Layer 4 of a small transformer language model trained on English Wikipedia (12 layers, counted from 0, width 128).
A neuron's activation on a vector x is SiLU(gate . x) times (in . x), where the dot is the dot product.

Input weights of the MLP neurons that the questions are about. A number n stands for n times 0.00094.
n8 gate: -24 103 -56 -80 -188 -28 -83 -27 -36 -182 -53 134 -66 0 -150 163 -251 -21 159 36 69 106 -129 -54 47 -55 186 -90 -150 -7 -67 -14 78 297 -160 124 115 -87 10 -17 -77 -51 -11 61 -14 -22 -200 62 24 -60 -35 25 7 -11 32 -68 -4 87 -32 81 -65 134 44 306 106 160 17 90 97 -185 -7 -85 -195 24 110 183 -81 -38 -97 -7 -209 -71 176 -45 -126 -29 -149 -76 -303 -90 112 57 72 4 -17 245 -287 -3 21 -186 213 -175 -218 63 -232 28 -148 215 -21 -147 -120 -32 -162 49 -7 -17 69 -180 -55 224 51 46 38 42 29 0 -48 -18
n11 gate: 17 -22 17 -51 -112 44 -148 -34 -155 -161 121 17 111 7 -70 125 -153 95 51 11 265 17 -119 -42 25 -46 4 85 105 52 -87 55 -156 -67 67 -66 -102 130 212 -57 111 -23 55 157 -56 -211 111 64 87 21 151 109 -28 -25 -125 26 -163 41 114 48 -133 -93 222 -3 3 -65 -129 -123 -72 -230 105 150 191 99 73 39 90 128 0 -31 -198 50 57 138 14 181 -52 134 -135 -215 38 187 -30 -285 37 -109 10 -99 44 -158 -113 -71 -167 -35 -134 343 -103 181 -177 24 -125 75 -41 -55 -296 77 0 7 -91 -106 -150 -24 123 31 -11 -85 27 -66
n14 gate: -89 171 58 90 -79 -96 -27 -29 87 -13 7 -78 75 -86 23 -99 -35 -219 141 -138 67 105 72 93 46 71 -3 -131 50 121 203 -3 -49 -96 101 -158 117 13 -13 -118 7 -10 -176 69 128 -223 3 90 -228 119 127 -57 149 -70 -155 144 23 52 -88 121 -56 209 -113 129 -86 168 87 23 -90 50 -192 116 10 100 -59 103 -26 210 3 -183 66 -66 -6 -230 -159 74 112 83 209 -140 71 69 49 63 -3 84 62 -123 107 62 48 -148 -172 193 -62 68 44 -118 -283 -65 68 -75 -52 -105 -10 114 86 85 -108 0 78 20 -152 -100 47 119 44 73
n33 gate: -170 -161 -91 87 -58 -147 15 -79 98 171 -22 48 15 -118 -130 -222 -74 -134 -36 -45 -32 -33 84 48 34 91 -373 -94 -134 -26 -27 91 165 -142 200 55 -94 -4 -200 111 244 189 -234 -286 66 123 -86 -108 -82 -26 -80 15 -182 -132 115 -141 -48 40 -110 140 112 62 -14 -142 207 105 -18 -76 -65 4 -76 -171 272 -141 -48 71 176 -57 -60 143 -96 -152 -72 -251 117 94 44 186 -62 123 -40 92 186 89 -36 116 66 -36 -83 -73 54 174 -144 114 73 -256 87 119 140 183 53 88 -55 4 -161 138 -14 -74 0 29 -15 -161 -29 -22 -34 185 -75 111
n41 gate: 88 7 43 23 -301 56 -69 148 55 -110 -47 47 -49 109 58 246 49 264 -20 -143 73 17 -46 21 -175 0 -107 -10 171 132 -310 -71 68 58 -115 143 131 -44 -175 -53 25 -56 104 -41 -44 93 248 -43 -82 -55 20 -121 -45 35 -38 -143 133 17 -3 -119 62 -34 -3 -46 58 17 -150 -40 -47 103 30 41 20 -33 -37 -59 -166 165 -45 101 20 7 -46 50 7 -3 31 -257 85 -235 13 -37 87 174 -80 -94 13 -34 -27 -108 18 31 63 47 -175 40 59 -145 72 121 84 -121 47 -143 -32 -128 -119 183 -220 -101 417 -10 -164 -271 -7 47 30 62
n46 gate: -25 -176 -41 -70 -59 -165 -65 219 111 299 -213 11 -218 -109 -103 -15 -79 74 18 -46 18 -154 -157 8 -141 -54 23 0 91 -473 -169 -179 90 -133 -85 -215 46 -7 -117 -81 -109 149 97 235 -140 57 -117 199 -11 -136 -4 107 -76 58 -128 -25 8 -59 -217 -94 -72 -194 148 -311 -87 -107 0 59 -107 23 -44 -114 44 -37 151 -57 206 -135 -73 -52 87 -112 161 -55 145 -85 49 -4 -146 -279 -33 -68 -44 68 59 -69 11 33 -141 -34 0 -97 -124 -225 -30 -96 96 -196 53 63 194 67 203 131 94 163 -70 64 -62 37 -47 101 -123 -152 43 -18 -33 -114
n62 gate: -265 153 -141 32 -107 -18 -34 114 220 -52 77 -91 19 -149 177 -99 -32 -40 -254 -165 115 -59 57 70 63 207 33 -211 -107 0 -50 -229 47 93 94 62 -97 -253 -89 -279 19 60 47 -144 -95 130 75 -150 -135 -66 84 0 129 336 85 -45 -18 162 -26 -62 278 18 -42 25 -106 -25 101 -140 18 100 204 173 -58 133 -70 279 33 -7 71 -80 -18 242 89 -18 91 75 7 -75 4 -11 -83 91 439 162 -161 -37 170 18 -18 156 -62 41 -135 -102 51 -57 -7 83 26 -58 98 -47 69 143 -115 18 18 51 -85 -7 -49 127 72 -119 4 -126 0 110
n115 gate: 28 145 88 -25 -104 -188 22 3 -95 101 68 -139 -189 139 -11 205 -65 -158 -56 -7 95 -204 -328 -29 159 74 -14 66 -209 -168 112 -142 -7 69 -15 -18 87 -42 101 -24 63 -52 21 -278 -57 -113 10 -143 31 -93 -18 87 134 -55 -162 243 -133 99 -7 82 -91 -117 -209 -120 -7 14 -141 49 -28 -54 17 -76 -215 21 -201 36 -296 -49 84 270 -179 7 66 38 188 29 -47 0 150 76 71 129 -153 -158 -52 -237 226 64 14 103 -4 -52 136 61 -21 126 102 -149 93 64 -110 21 111 68 52 -24 -80 -193 -35 -110 118 93 99 -148 -26 -179 180 -25
n169 gate: -53 15 -105 -104 27 29 -82 -185 93 181 109 76 -19 -153 -4 -88 63 -162 -11 -116 -61 40 57 -19 -22 -128 170 247 48 -80 15 -25 15 26 -19 22 104 -126 -131 207 98 227 -98 -33 -316 -82 39 -57 57 -158 7 -126 44 -142 151 -38 198 231 -237 29 -156 87 46 11 246 58 -212 130 22 -295 50 11 -133 58 33 -115 -33 7 -26 62 -55 133 7 -257 -18 75 -29 -117 98 286 116 -121 -4 0 68 123 -235 159 29 11 -35 162 4 -285 0 -147 -116 -146 -73 -145 132 73 -241 146 -57 -106 46 40 57 36 -79 -87 -33 83 -218 -155 -74 114
n223 gate: 136 -85 -26 -186 -136 -72 -4 -141 83 187 -111 115 112 -241 75 0 11 -66 -58 23 -171 22 112 0 -199 -245 -83 40 101 33 74 63 59 166 -191 52 68 114 -25 44 173 65 74 -180 26 147 -145 262 194 -4 144 162 -244 -4 -82 -171 0 62 -44 -141 -34 214 82 -79 -48 37 -205 80 -44 -169 -76 -213 179 88 -265 -200 63 54 -140 -44 -264 -103 11 -58 -59 46 15 -32 -41 -64 183 230 -187 -26 -4 -216 -59 -235 -121 -70 -35 80 -99 52 188 -36 -122 -113 171 89 -138 133 137 -11 43 64 54 -190 58 -63 -54 133 26 -212 -176 44 -43 -90
n226 gate: -100 -242 67 -236 -79 -129 175 -62 -229 -198 84 -8 4 -109 -73 -125 192 146 -137 275 90 40 -79 -158 -117 99 130 -23 -129 -36 88 60 4 182 -82 140 -126 24 -105 27 124 74 91 52 -24 -16 -35 -43 -81 -44 215 -4 190 -37 245 184 245 -83 -52 60 178 36 207 -88 141 -122 110 -47 -275 101 262 -36 -35 63 185 199 -20 112 -73 -48 -164 92 -12 218 -123 127 -8 -93 -144 -102 -122 -136 -142 -32 -223 -78 -107 83 -126 -83 -148 210 -4 -84 167 -75 102 84 -217 72 264 -131 -228 -196 -21 58 -207 -252 -132 115 -198 -64 166 106 16 118 120 121
n240 gate: 150 -11 -176 -33 67 72 58 -138 110 -82 148 -37 0 98 95 -119 -116 -27 -169 159 -73 -51 -11 34 102 108 -109 43 -112 -71 -170 218 -158 -14 -104 41 141 -173 -154 -168 7 -10 3 17 -41 -45 56 251 85 78 90 -34 -37 93 -31 -132 -20 23 -37 -37 -123 84 0 133 -71 36 -20 110 -159 41 -69 170 -60 113 17 -45 -74 236 -24 40 61 94 -36 112 -124 276 254 69 -124 343 173 -27 145 -109 -30 103 57 150 -293 104 53 -14 -42 -67 50 -13 -107 61 -125 -104 80 -141 111 54 -81 36 23 118 147 157 247 84 83 33 80 86 -20 -54
n251 gate: -95 72 47 46 72 191 -111 162 215 -95 -105 11 0 -113 92 168 21 -132 -4 123 36 -22 238 125 -176 176 44 35 -44 -178 126 -137 7 -11 -78 98 237 -29 -338 43 143 -162 32 -7 182 33 -106 43 -204 -233 -7 -74 -33 41 -55 125 -40 -118 -235 149 70 -51 10 272 -22 46 -79 -79 164 37 0 -223 -211 -111 36 -26 -80 130 233 32 -175 17 -53 -95 -259 -4 -167 -134 -72 -81 258 149 -58 4 209 -133 129 -64 50 -101 -234 123 -34 -119 87 14 141 -45 106 -7 34 97 14 145 -11 31 -4 -11 -84 -61 -86 -76 54 68 -19 -43 -197 -110
n253 gate: 19 3 77 198 24 16 -33 -63 279 -39 -45 58 91 -92 -115 -52 -153 -61 93 107 -26 124 -58 122 33 154 16 115 82 -224 -113 104 -88 26 -260 209 -212 -196 92 140 67 208 -113 -194 -33 -46 6 16 13 -147 -42 7 -92 -130 -52 -16 105 -125 29 -39 30 -10 87 41 -46 -29 131 90 -275 -26 19 39 86 -228 36 20 26 60 50 117 23 19 -99 -19 -45 150 75 3 123 73 228 52 -126 -121 127 -90 103 -10 -112 -123 141 60 -167 -81 171 -6 -96 65 36 97 -40 -90 -172 -62 41 -50 35 -101 -148 251 -10 -149 100 51 -47 61 126 33
n254 gate: 157 166 -107 128 -140 -14 59 95 -48 212 -4 43 -56 95 69 167 -163 0 -21 -178 -71 138 0 29 -267 86 -103 -21 -18 65 38 61 18 -66 182 -83 -173 7 11 -117 -124 -116 72 -7 73 -26 127 -113 -396 236 14 7 -11 148 40 17 -36 -14 -119 72 -150 -29 10 59 134 -249 -203 153 -43 102 -198 51 -36 39 105 -132 36 63 -66 -72 145 -10 212 85 79 -148 -141 -28 -101 -140 -107 -91 -62 -255 95 -85 -72 -86 -125 50 -57 160 -119 -69 -14 121 55 230 -160 273 4 79 87 29 57 14 99 -69 -32 211 -179 101 -129 -260 -175 146 -14 -55
n8 in: 139 -300 -4 -367 -65 -53 44 136 -230 -31 4 97 40 -4 247 301 -41 65 4 92 152 -128 4 75 -12 28 -28 -53 -8 -70 -81 -182 217 47 -88 -105 28 207 -140 129 -109 214 58 -169 -74 75 -106 57 -11 199 -50 221 35 -159 -78 -249 16 84 -97 43 75 120 -63 217 94 69 145 -69 73 -71 30 4 -210 50 -74 -146 43 38 55 70 129 48 76 -87 -166 -44 -16 -42 -174 -91 -142 62 17 164 -141 -4 -315 -84 -107 -42 238 -200 -60 -182 -70 153 -64 33 160 -297 -68 181 47 -210 -41 -150 197 4 120 177 -56 50 -88 50 216 -54 -30 196
n11 in: -117 -52 95 0 -170 142 58 66 -14 0 117 -106 -298 -138 101 336 -225 38 167 -171 91 -7 118 22 104 -18 -83 87 223 -21 -19 81 -71 -97 -36 -36 58 -18 362 -7 -4 148 127 111 -11 -4 -90 -181 -34 -107 11 90 248 -15 -29 -34 14 -18 -7 -46 7 -4 -78 -65 -253 -203 -105 -105 126 -280 -45 14 21 -49 14 -173 191 -52 -29 60 -78 -245 -135 -104 -152 -116 -75 38 -276 -83 -42 -85 145 21 -7 -36 -56 -42 -98 -49 -116 -44 -106 -4 -152 -133 11 -88 -128 -14 -249 14 7 -64 -15 3 -218 39 -76 56 -48 145 14 -52 227 3 -48 172
n14 in: 104 7 -174 34 29 -125 -194 -24 88 136 -69 193 32 -128 -46 164 143 109 61 -14 34 -10 29 21 116 118 7 -78 -49 -100 123 93 86 -77 -7 118 -64 24 141 88 -22 121 38 10 -90 -88 -223 -149 47 -129 158 91 164 25 -205 109 -80 14 76 -49 176 141 56 -10 -97 -85 -112 -95 204 108 214 154 10 167 170 67 31 10 88 14 163 113 105 -37 27 53 -35 -13 55 -289 -58 -59 -100 -303 51 -198 51 -21 202 162 234 218 -128 -3 203 68 0 132 -42 -86 103 -110 -135 -87 145 -80 125 149 -148 -31 -46 -41 -205 123 61 68 -118 -66
n33 in: -7 51 -89 209 73 48 21 -176 114 144 -177 -198 -134 102 -32 35 23 199 -75 -93 62 -133 189 124 21 43 -131 10 152 -240 -55 35 -73 -60 7 206 -28 86 68 -174 173 165 -42 49 -28 28 65 229 -14 -18 -3 -53 -21 57 242 -37 -60 7 -278 0 -57 -69 -127 40 -18 -86 141 72 230 232 -51 39 3 -48 21 163 -118 -71 46 -45 -45 -154 -72 -85 28 143 -182 -186 129 -89 -7 31 71 70 75 -164 -169 -38 -344 -170 41 119 -75 -31 -208 -171 50 53 -67 114 129 86 105 -42 -40 -44 48 -105 64 135 -76 -135 107 -220 47 76 -3 127
n41 in: 113 183 -128 32 -81 114 -93 92 -96 -115 -32 198 20 0 72 36 9 118 -57 -140 118 127 -14 182 16 127 36 25 207 -7 -188 -10 20 92 -184 46 136 -61 -70 -29 71 -107 97 -167 7 46 187 3 101 229 -146 -10 -138 -107 -46 -62 232 -112 328 -241 135 -10 66 9 88 -10 -176 -54 -160 72 -70 -39 -87 -48 85 -17 -169 123 -99 29 -10 34 -86 -86 81 100 189 16 -32 -192 -35 -49 70 128 -95 73 -3 29 67 -45 86 87 -124 6 -39 22 73 -90 183 78 40 -203 3 -153 -37 85 41 0 -142 -116 188 62 -116 35 184 87 92 72
n46 in: -111 -36 -27 -51 -171 176 110 20 -131 7 83 121 137 -7 7 28 80 62 -65 4 -133 146 131 -64 254 14 7 71 67 52 -55 28 122 -56 43 -70 213 86 37 116 22 -212 -69 46 -42 -4 278 153 192 -196 -93 -32 243 110 -234 -200 -94 62 94 -84 4 -100 -170 191 -49 -31 24 14 -34 -204 65 144 -31 48 -91 -180 -250 294 21 -173 -42 -130 -10 -51 21 -175 59 -20 191 103 93 -24 82 52 -61 21 -90 -93 -123 -3 106 -90 -61 104 -104 130 107 145 56 -259 -147 3 -160 -35 44 107 17 90 101 -62 -4 7 -124 72 21 -68 -111 -231
n62 in: -193 235 39 172 -194 -28 -80 -59 11 -18 -203 82 100 -97 -18 0 -7 -7 193 -51 -21 75 198 -22 -257 26 62 -133 79 18 -112 -43 25 112 261 -65 51 64 285 -108 78 -114 -277 -25 101 -58 157 -21 42 -115 -64 62 69 77 -151 -55 111 102 210 -233 98 -96 -58 -182 -25 -91 -204 99 -148 -148 98 101 165 -4 158 105 -7 -194 -138 11 -7 -72 -14 -70 25 201 82 -38 39 4 -102 57 -161 58 276 -131 -74 -49 -141 11 11 -33 77 25 156 -91 -157 -133 -54 -25 -313 78 -54 43 127 38 101 79 -170 -11 -37 -18 117 116 261 39 52 29
n115 in: -104 -67 -260 37 99 217 24 -253 -21 -7 88 -30 63 -118 14 -68 -87 190 56 -55 -36 247 4 288 -31 45 21 -103 -44 -61 -67 10 84 -192 -94 -156 -179 -23 46 7 39 69 -114 -85 20 237 -109 -43 -46 -24 84 48 65 80 163 -146 197 23 57 34 -65 182 159 -7 -10 7 0 -153 -50 -92 -182 -44 33 213 75 -55 57 66 -134 67 68 36 96 -135 -74 166 -64 20 -91 48 -277 139 -160 31 145 31 -100 -90 73 -84 7 24 -94 -212 108 -183 -149 145 -115 84 59 -74 27 7 -173 -13 155 91 69 -47 -262 0 134 -23 -17 120 -89 106
n169 in: -34 -107 87 164 -78 62 -166 210 4 11 32 -240 -70 -34 -169 168 -48 168 -45 -116 -66 60 -96 -32 -50 179 -90 -184 39 160 -201 109 -131 68 -87 -75 22 18 124 121 -29 -148 250 68 78 87 80 94 -117 -160 95 7 147 51 -128 34 217 -158 -7 28 -14 -110 92 102 53 -223 -185 49 -59 261 24 18 35 161 32 119 -25 114 -188 -92 78 -194 -201 162 123 65 21 59 -4 -328 109 -181 61 103 -87 94 123 25 7 -159 127 -99 266 -81 92 87 -62 44 157 109 -51 18 117 -96 93 -7 -90 25 -251 -32 -73 -32 -95 -31 66 -66 110 89
n223 in: -23 72 153 58 -25 -124 -105 114 -81 -160 79 -93 -164 97 -10 -31 -102 -51 189 106 -24 207 -129 7 80 167 -91 -135 108 138 22 -99 -69 21 -99 -200 56 92 -67 202 207 20 -17 -42 86 -88 -50 20 27 59 -51 42 -45 -155 -232 -125 -52 -88 -10 93 42 -123 33 -219 -21 125 17 -44 44 -21 -91 219 -95 -85 -35 31 69 -47 -144 -291 -90 -26 -24 -134 -113 -303 -31 100 158 -210 54 -93 -44 21 114 -18 232 -177 48 68 -62 -188 237 -65 38 0 -46 -101 80 106 89 -51 58 100 36 -173 124 283 27 222 75 -38 -88 122 7 -180 -84 24
n226 in: -11 128 209 36 -163 72 -57 234 11 -60 104 92 -58 29 79 -52 -46 -80 98 -8 -131 -130 -112 -139 293 -137 105 11 90 -67 128 89 -200 120 114 -134 -8 -55 -65 -54 -123 -115 -118 112 -37 -30 213 -33 -97 -242 7 72 19 -95 -142 21 -212 84 -11 -59 -19 -100 -214 61 37 -164 -139 113 99 157 -47 34 -40 -194 123 -64 -293 36 64 37 156 -18 127 -112 -121 19 -11 61 -48 34 198 -141 4 -45 -163 193 40 66 117 37 98 -313 213 -303 -148 131 -91 -21 -127 -133 4 136 -82 -4 155 -7 -83 219 40 -239 314 -129 44 -102 23 139 -101 -37
n240 in: 112 -275 -108 -31 -36 146 -32 -131 169 35 100 -69 -143 -76 -35 -72 -168 -176 -160 103 120 -82 -29 124 51 74 -48 -12 -152 -41 -135 9 -131 89 -19 -94 -115 -74 -46 -83 13 -67 0 -6 -116 -172 -70 95 -130 88 12 0 3 -70 243 -129 -44 -12 62 16 -67 172 -3 84 -69 -6 -148 139 -15 -101 -21 85 -145 93 179 -131 -9 -43 -16 87 91 -72 52 -150 -12 -93 138 100 -34 16 74 -41 -276 -110 -12 102 136 31 -43 -84 7 65 -258 66 97 -74 -192 27 -151 159 -87 53 235 41 -115 57 92 147 82 71 49 -53 118 -31 35 52 70 -180
n251 in: 31 34 -61 75 181 -39 -55 288 -11 0 -83 4 41 -133 102 116 -132 -82 -28 -189 152 -98 309 312 -132 34 55 -50 -132 -51 87 83 -7 143 163 -192 122 18 -102 21 79 -123 -147 -117 -73 37 159 -142 -56 -120 7 -37 -29 296 -11 139 69 -54 -112 83 169 -101 -170 59 84 61 -253 125 128 80 39 29 -93 -18 -123 -85 72 18 70 108 -348 108 -95 -145 -97 30 18 -39 -32 52 -146 -33 12 -7 152 137 133 -225 43 119 -264 56 52 -141 65 -128 70 -3 47 36 67 54 29 -18 -64 42 113 83 -231 194 75 22 32 103 45 7 -274 222
n253 in: 134 -19 68 -43 34 -89 26 -181 15 4 -185 -265 79 -42 -184 117 -157 -68 54 -116 -153 171 -27 111 74 -75 -7 114 66 -211 -229 -18 44 -59 -19 69 0 205 134 125 19 264 -130 -217 -77 -74 -316 -18 99 -132 7 122 -88 -22 -139 38 15 18 214 -77 85 73 192 88 -227 -57 47 36 -276 -99 11 125 -36 -158 208 107 156 46 -63 -199 -22 175 -50 -39 -98 97 -142 18 225 7 223 -95 -16 51 121 7 144 108 -237 -130 65 -23 -165 138 -22 75 -60 163 51 -109 -53 -130 -84 -149 38 -49 156 62 -88 -7 -26 -11 122 187 -68 22 -18 -132
n254 in: -101 17 158 -19 -399 48 146 19 177 175 -39 -3 -47 19 281 -154 34 -141 -16 -10 -29 108 150 -70 -149 -71 86 61 191 -7 41 110 36 46 124 -144 53 61 38 300 24 -117 -243 23 98 -3 -86 29 -95 89 -19 30 -50 -187 23 -78 82 97 -26 -13 186 46 107 79 -7 96 202 -48 161 96 58 53 100 39 141 146 82 79 103 36 85 13 -166 -60 84 33 304 -95 -65 -169 -94 -33 74 13 -112 110 6 -39 52 42 66 114 128 33 -42 -90 -127 59 -177 26 114 -100 59 46 -41 57 35 36 51 74 -7 -88 -77 87 219 129 13 -72

Each question shows a token from some text and the vector x that enters the MLP there. A number n stands for n times 0.0065.

" of": 85 109 -71 35 137 23 89 57 42 -93 145 -18 -85 -98 -4 -24 -59 -216 -18 -60 -55 87 80 -84 227 74 91 60 -33 -68 100 116 70 9 154 147 52 -24 227 118 84 8 9 149 -12 48 -71 -246 -22 -155 -62 88 -2 -86 -75 109 -70 53 277 55 -26 84 53 96 103 -31 10 -90 39 -186 -38 46 9 43 47 -95 359 36 -235 38 172 219 -122 14 45 -97 136 -116 108 -135 -59 223 -222 195 78 158 227 49 57 -148 38 -232 38 87 54 -133 -55 -110 52 107 -26 -145 -171 28 -38 -27 60 97 -37 -134 -238 87 -30 -6 70 -1 -61 68
The three highest activations, in order: n253, n14, n11

" remain": 209 96 59 60 19 230 -74 73 30 -81 71 -134 -15 48 54 62 122 -65 76 9 -58 -110 98 -43 51 -102 -20 -38 -121 105 182 41 0 -15 4 -43 93 -106 18 90 155 -303 61 150 24 -58 -26 -104 94 287 -58 18 90 -112 49 108 -41 105 185 -87 -37 -62 -74 -34 80 90 86 -156 -28 59 -93 181 -20 49 35 -309 22 10 -313 48 83 39 -156 -82 10 81 115 -13 72 -215 92 183 56 -76 205 -160 62 157 -240 -154 76 24 41 103 -30 -34 -55 -53 127 93 -81 -99 -124 -169 115 31 -205 -88 -24 -65 194 18 -110 -239 186 -15 34 -46
Which neuron fires most, and how strongly? n41, at about 3.1

"P": 156 132 102 -33 -4 -110 3 154 17 83 143 89 -85 -74 83 57 114 -51 19 -152 -138 -123 172 51 86 -66 50 -68 16 109 76 207 165 -169 73 69 78 99 118 215 43 27 3 188 -53 -7 67 46 -41 217 -141 52 59 6 10 107 48 -78 -9 10 134 82 363 -116 98 11 6 -34 109 -8 148 185 -170 -15 -3 -104 89 55 93 -92 41 46 -40 215 108 -35 -59 96 -98 -212 41 10 -288 -4 5 -158 -264 -50 19 -195 -10 134 -150 95 21 -221 -173 148 -25 -46 26 -69 -11 35 114 -93 1 -6 -69 -63 -48 104 2 -138 -92 207 -31 56
Which neuron lights up most? n254

" Pe": 5 46 -21 112 90 49 69 100 179 -35 -92 -79 -15 8 -24 -144 105 -86 -193 -116 -292 -181 229 150 0 -89 210 22 -103 -2 -37 137 126 -237 119 -86 107 -80 11 140 -201 -70 196 -53 -11 136 68 79 85 195 -187 132 53 -52 -38 -93 2 73 -90 31 8 -13 29 -33 41 -88 18 -89 125 125 81 37 -41 -162 28 22 123 -67 -93 -178 79 -48 92 29 149 -123 11 8 -182 -150 251 -170 -189 -28 -116 8 -104 -169 78 -146 39 -129 -128 229 -23 -80 -149 67 25 47 -33 -5 -74 42 -6 -64 -13 -36 58 -117 28 -56 198 -170 152 235 -76 80
The three highest activations, in order: n254, n33, n46

")": 55 -60 -58 55 -89 244 33 157 51 -78 -109 27 -56 189 -2 -77 147 9 112 -76 56 -122 -20 122 -90 22 16 -16 -97 111 -138 201 -47 -7 -2 148 -73 -56 24 66 -7 -267 154 210 -161 -58 84 -128 157 -216 -110 -3 -196 -36 -75 96 -49 118 223 -138 -33 86 -108 56 144 39 28 -127 127 121 37 -44 -77 81 175 -184 91 -124 -171 -58 182 92 -62 56 8 -149 47 -12 49 -143 146 -17 -195 159 -82 23 171 117 50 -46 21 -68 -115 62 -183 -77 -279 -70 39 -37 -30 3 -101 -129 151 -49 200 -79 -25 -109 -183 188 113 -199 29 -90 2 6
Which neuron fires most, and how strongly? n41, at about 1.4

" ": 128 -24 5 -53 115 50 11 61 80 -74 22 -181 55 44 16 -71 66 -197 94 0 -130 -52 116 60 19 -95 -10 23 -33 138 115 203 -4 -31 55 117 187 -28 54 30 117 -40 130 25 37 49 167 -284 62 -32 -149 -38 -208 -188 155 28 -88 227 256 69 34 -193 39 0 179 -65 222 74 17 233 -90 91 -115 -13 47 -152 -11 -14 -238 -54 85 6 -68 -103 0 -60 -12 27 146 -192 11 69 -84 40 -24 11 -23 178 47 -185 -73 46 -26 -62 -134 -369 -66 135 -230 -16 -126 62 -106 -16 61 229 96 5 -2 -34 -52 38 75 -78 2 -197 -47 -33
Which neuron lights up most? n8

"ab": 144 -6 153 -178 0 49 -141 79 25 -172 -172 49 18 8 -97 -18 -28 -34 123 -51 -167 -151 -128 -130 -22 20 182 -200 16 -26 10 48 -30 -77 49 244 256 -8 179 174 26 137 -245 85 17 208 83 -39 -1 66 -170 296 17 47 126 201 9 -143 163 105 110 251 -46 1 136 -73 49 12 8 149 166 135 50 -25 1 16 -27 8 -61 -209 18 144 77 20 103 -65 12 99 -66 -159 -7 17 0 141 33 157 -28 0 -30 -103 -13 -54 89 -107 8 -99 57 -46 8 -97 141 -196 -27 -28 129 29 158 -36 108 4 -22 -24 39 -9 -39 27 -227 87
Which neuron lights up most? n226

"ä": 35 126 -91 59 167 109 -108 113 93 1 129 -64 206 -13 -206 188 170 -148 -16 -117 26 -254 -17 53 131 -109 161 16 251 95 171 -63 -3 14 115 -16 -26 106 80 123 -14 -22 -48 -50 -130 -96 100 -18 -38 135 -94 -108 -81 65 100 -135 24 -45 90 10 158 -46 -264 31 105 179 38 -168 -28 40 -65 238 126 -30 17 29 -17 -113 -290 -51 -59 139 -99 143 -44 -71 -138 17 41 -142 60 -149 -186 106 29 115 -83 83 -103 -123 134 -81 -151 19 -10 -140 -1 -127 91 -70 34 -70 13 18 -29 11 166 -120 -27 5 64 -7 132 -274 93 58 -40 -189
Which neuron fires most, and how strongly? n41, at about 0.33

" a": 20 76 -28 155 89 -38 107 211 83 -36 75 -88 -76 52 6 35 189 -206 137 -79 -60 26 190 158 236 -46 -92 -104 -124 -12 -2 12 -149 109 67 75 80 -8 71 196 249 -169 -20 76 -17 228 124 -9 -53 -40 -94 -54 240 1 140 110 -25 145 19 -3 19 -112 92 -53 230 64 1 -238 83 -61 42 86 -76 -49 97 -53 164 -183 -54 -76 216 5 -150 67 74 -48 125 -202 80 -152 -22 305 -101 -70 -33 63 -88 -57 -108 -45 155 -71 41 -98 48 -187 -240 10 -21 93 -47 -93 17 -113 113 158 47 -33 93 27 -65 106 37 -97 78 64 -120 -77
Which neuron lights up most? n62

" |": 164 -52 143 -106 152 84 44 260 -23 -151 127 -47 33 -111 -144 39 -42 -154 17 64 33 -80 167 -37 23 -82 48 45 -14 60 28 -118 64 -73 -106 -13 -30 -3 12 146 110 78 -158 98 45 160 0 218 123 30 -101 -24 -119 29 -163 120 -64 180 118 74 -24 -6 45 -150 66 51 -117 -154 72 117 204 -4 -97 166 -198 10 112 44 -197 -123 75 62 -194 67 51 -114 116 85 56 22 47 -191 68 73 -96 -60 -115 131 -56 79 -167 -263 -166 197 -57 -67 -23 61 -59 134 -334 -8 8 -164 131 220 97 -69 103 -2 -18 54 -143 -257 12 115 145 40
Which neuron lights up most? n223

"pe": 57 205 -20 -24 33 118 72 8 80 -266 38 -111 73 50 -28 -34 -75 -61 -226 -180 -208 -102 140 111 60 -82 98 -12 126 -101 49 -98 -8 -140 68 183 56 -24 159 81 180 -91 19 -130 101 19 -48 -247 -73 252 -175 4 -85 36 -37 -67 -39 -20 -5 14 27 182 -156 -122 146 -106 -53 44 5 82 47 76 163 -61 214 -32 -39 16 -215 -132 14 64 37 80 -75 -195 -82 67 71 -48 1 -145 -141 122 -20 117 -69 -32 -125 -115 -83 45 -334 258 36 -100 -120 -22 -29 -25 -253 -24 -95 150 -72 -69 140 -162 -12 -32 -115 179 160 -150 66 -23 5 -125
Which neuron lights up most? n62

" the": 134 84 52 201 189 162 268 36 17 107 1 -52 26 -52 -22 -7 15 -256 146 63 32 -4 81 23 199 148 -33 -124 -53 7 54 22 -96 -68 -36 130 117 114 121 121 79 -108 -35 44 -100 186 26 -76 21 -85 49 25 3 -58 244 161 70 30 43 122 85 87 75 62 130 64 -32 -271 115 21 79 127 -49 -47 126 -148 74 -38 -292 -88 174 166 -256 94 26 -202 116 -194 157 -59 -47 168 -77 -37 -172 70 0 121 -25 -76 16 -77 26 -100 -122 -159 -40 -40 -85 67 -34 -42 -72 -52 49 78 166 103 -115 -45 -63 -8 164 39 202 104 -53 -128
Which neuron fires most, and how strongly? n8, at about 0.16

"ar": 137 -56 -134 -159 167 138 116 106 -119 -34 -48 -97 -100 -27 -111 39 208 -42 -118 2 -123 -136 -8 -100 53 122 218 -38 63 -25 64 83 -99 10 -38 -16 75 -89 22 127 -102 -25 -93 127 -43 54 74 28 181 -84 -117 223 23 -49 -149 -143 -34 -90 24 37 90 169 37 -92 -22 -36 66 -199 -74 106 29 324 135 11 211 -138 -45 -80 -271 -113 -71 -116 83 60 -194 -112 103 6 -99 -121 -132 35 -83 138 158 113 -110 162 -72 20 -27 -265 87 89 -104 -42 -121 -67 -23 139 0 -163 31 70 86 228 140 -40 33 27 -161 93 7 38 -72 -17 -198 25
Which neuron lights up most? n46

" 2006": 138 30 119 -124 225 245 31 84 -63 43 -77 -87 -196 11 59 54 57 -137 -16 -85 -76 -32 25 184 21 -54 2 223 -41 -8 -15 -34 -37 -106 55 57 34 -87 52 163 59 -111 147 121 -189 10 186 -46 228 38 57 39 -150 12 101 58 -157 -52 145 22 106 49 58 169 252 123 151 -109 148 77 148 61 -140 -37 81 14 54 44 47 -155 91 231 117 -64 151 -142 80 24 47 -80 103 10 -99 139 255 93 11 -132 -45 -224 48 -36 -35 -10 -205 -118 -143 -30 -52 131 8 49 20 -65 -27 -3 226 91 60 -13 -150 60 111 -16 33 127 173 -173
Which neuron fires most, and how strongly? n62, at about 0.32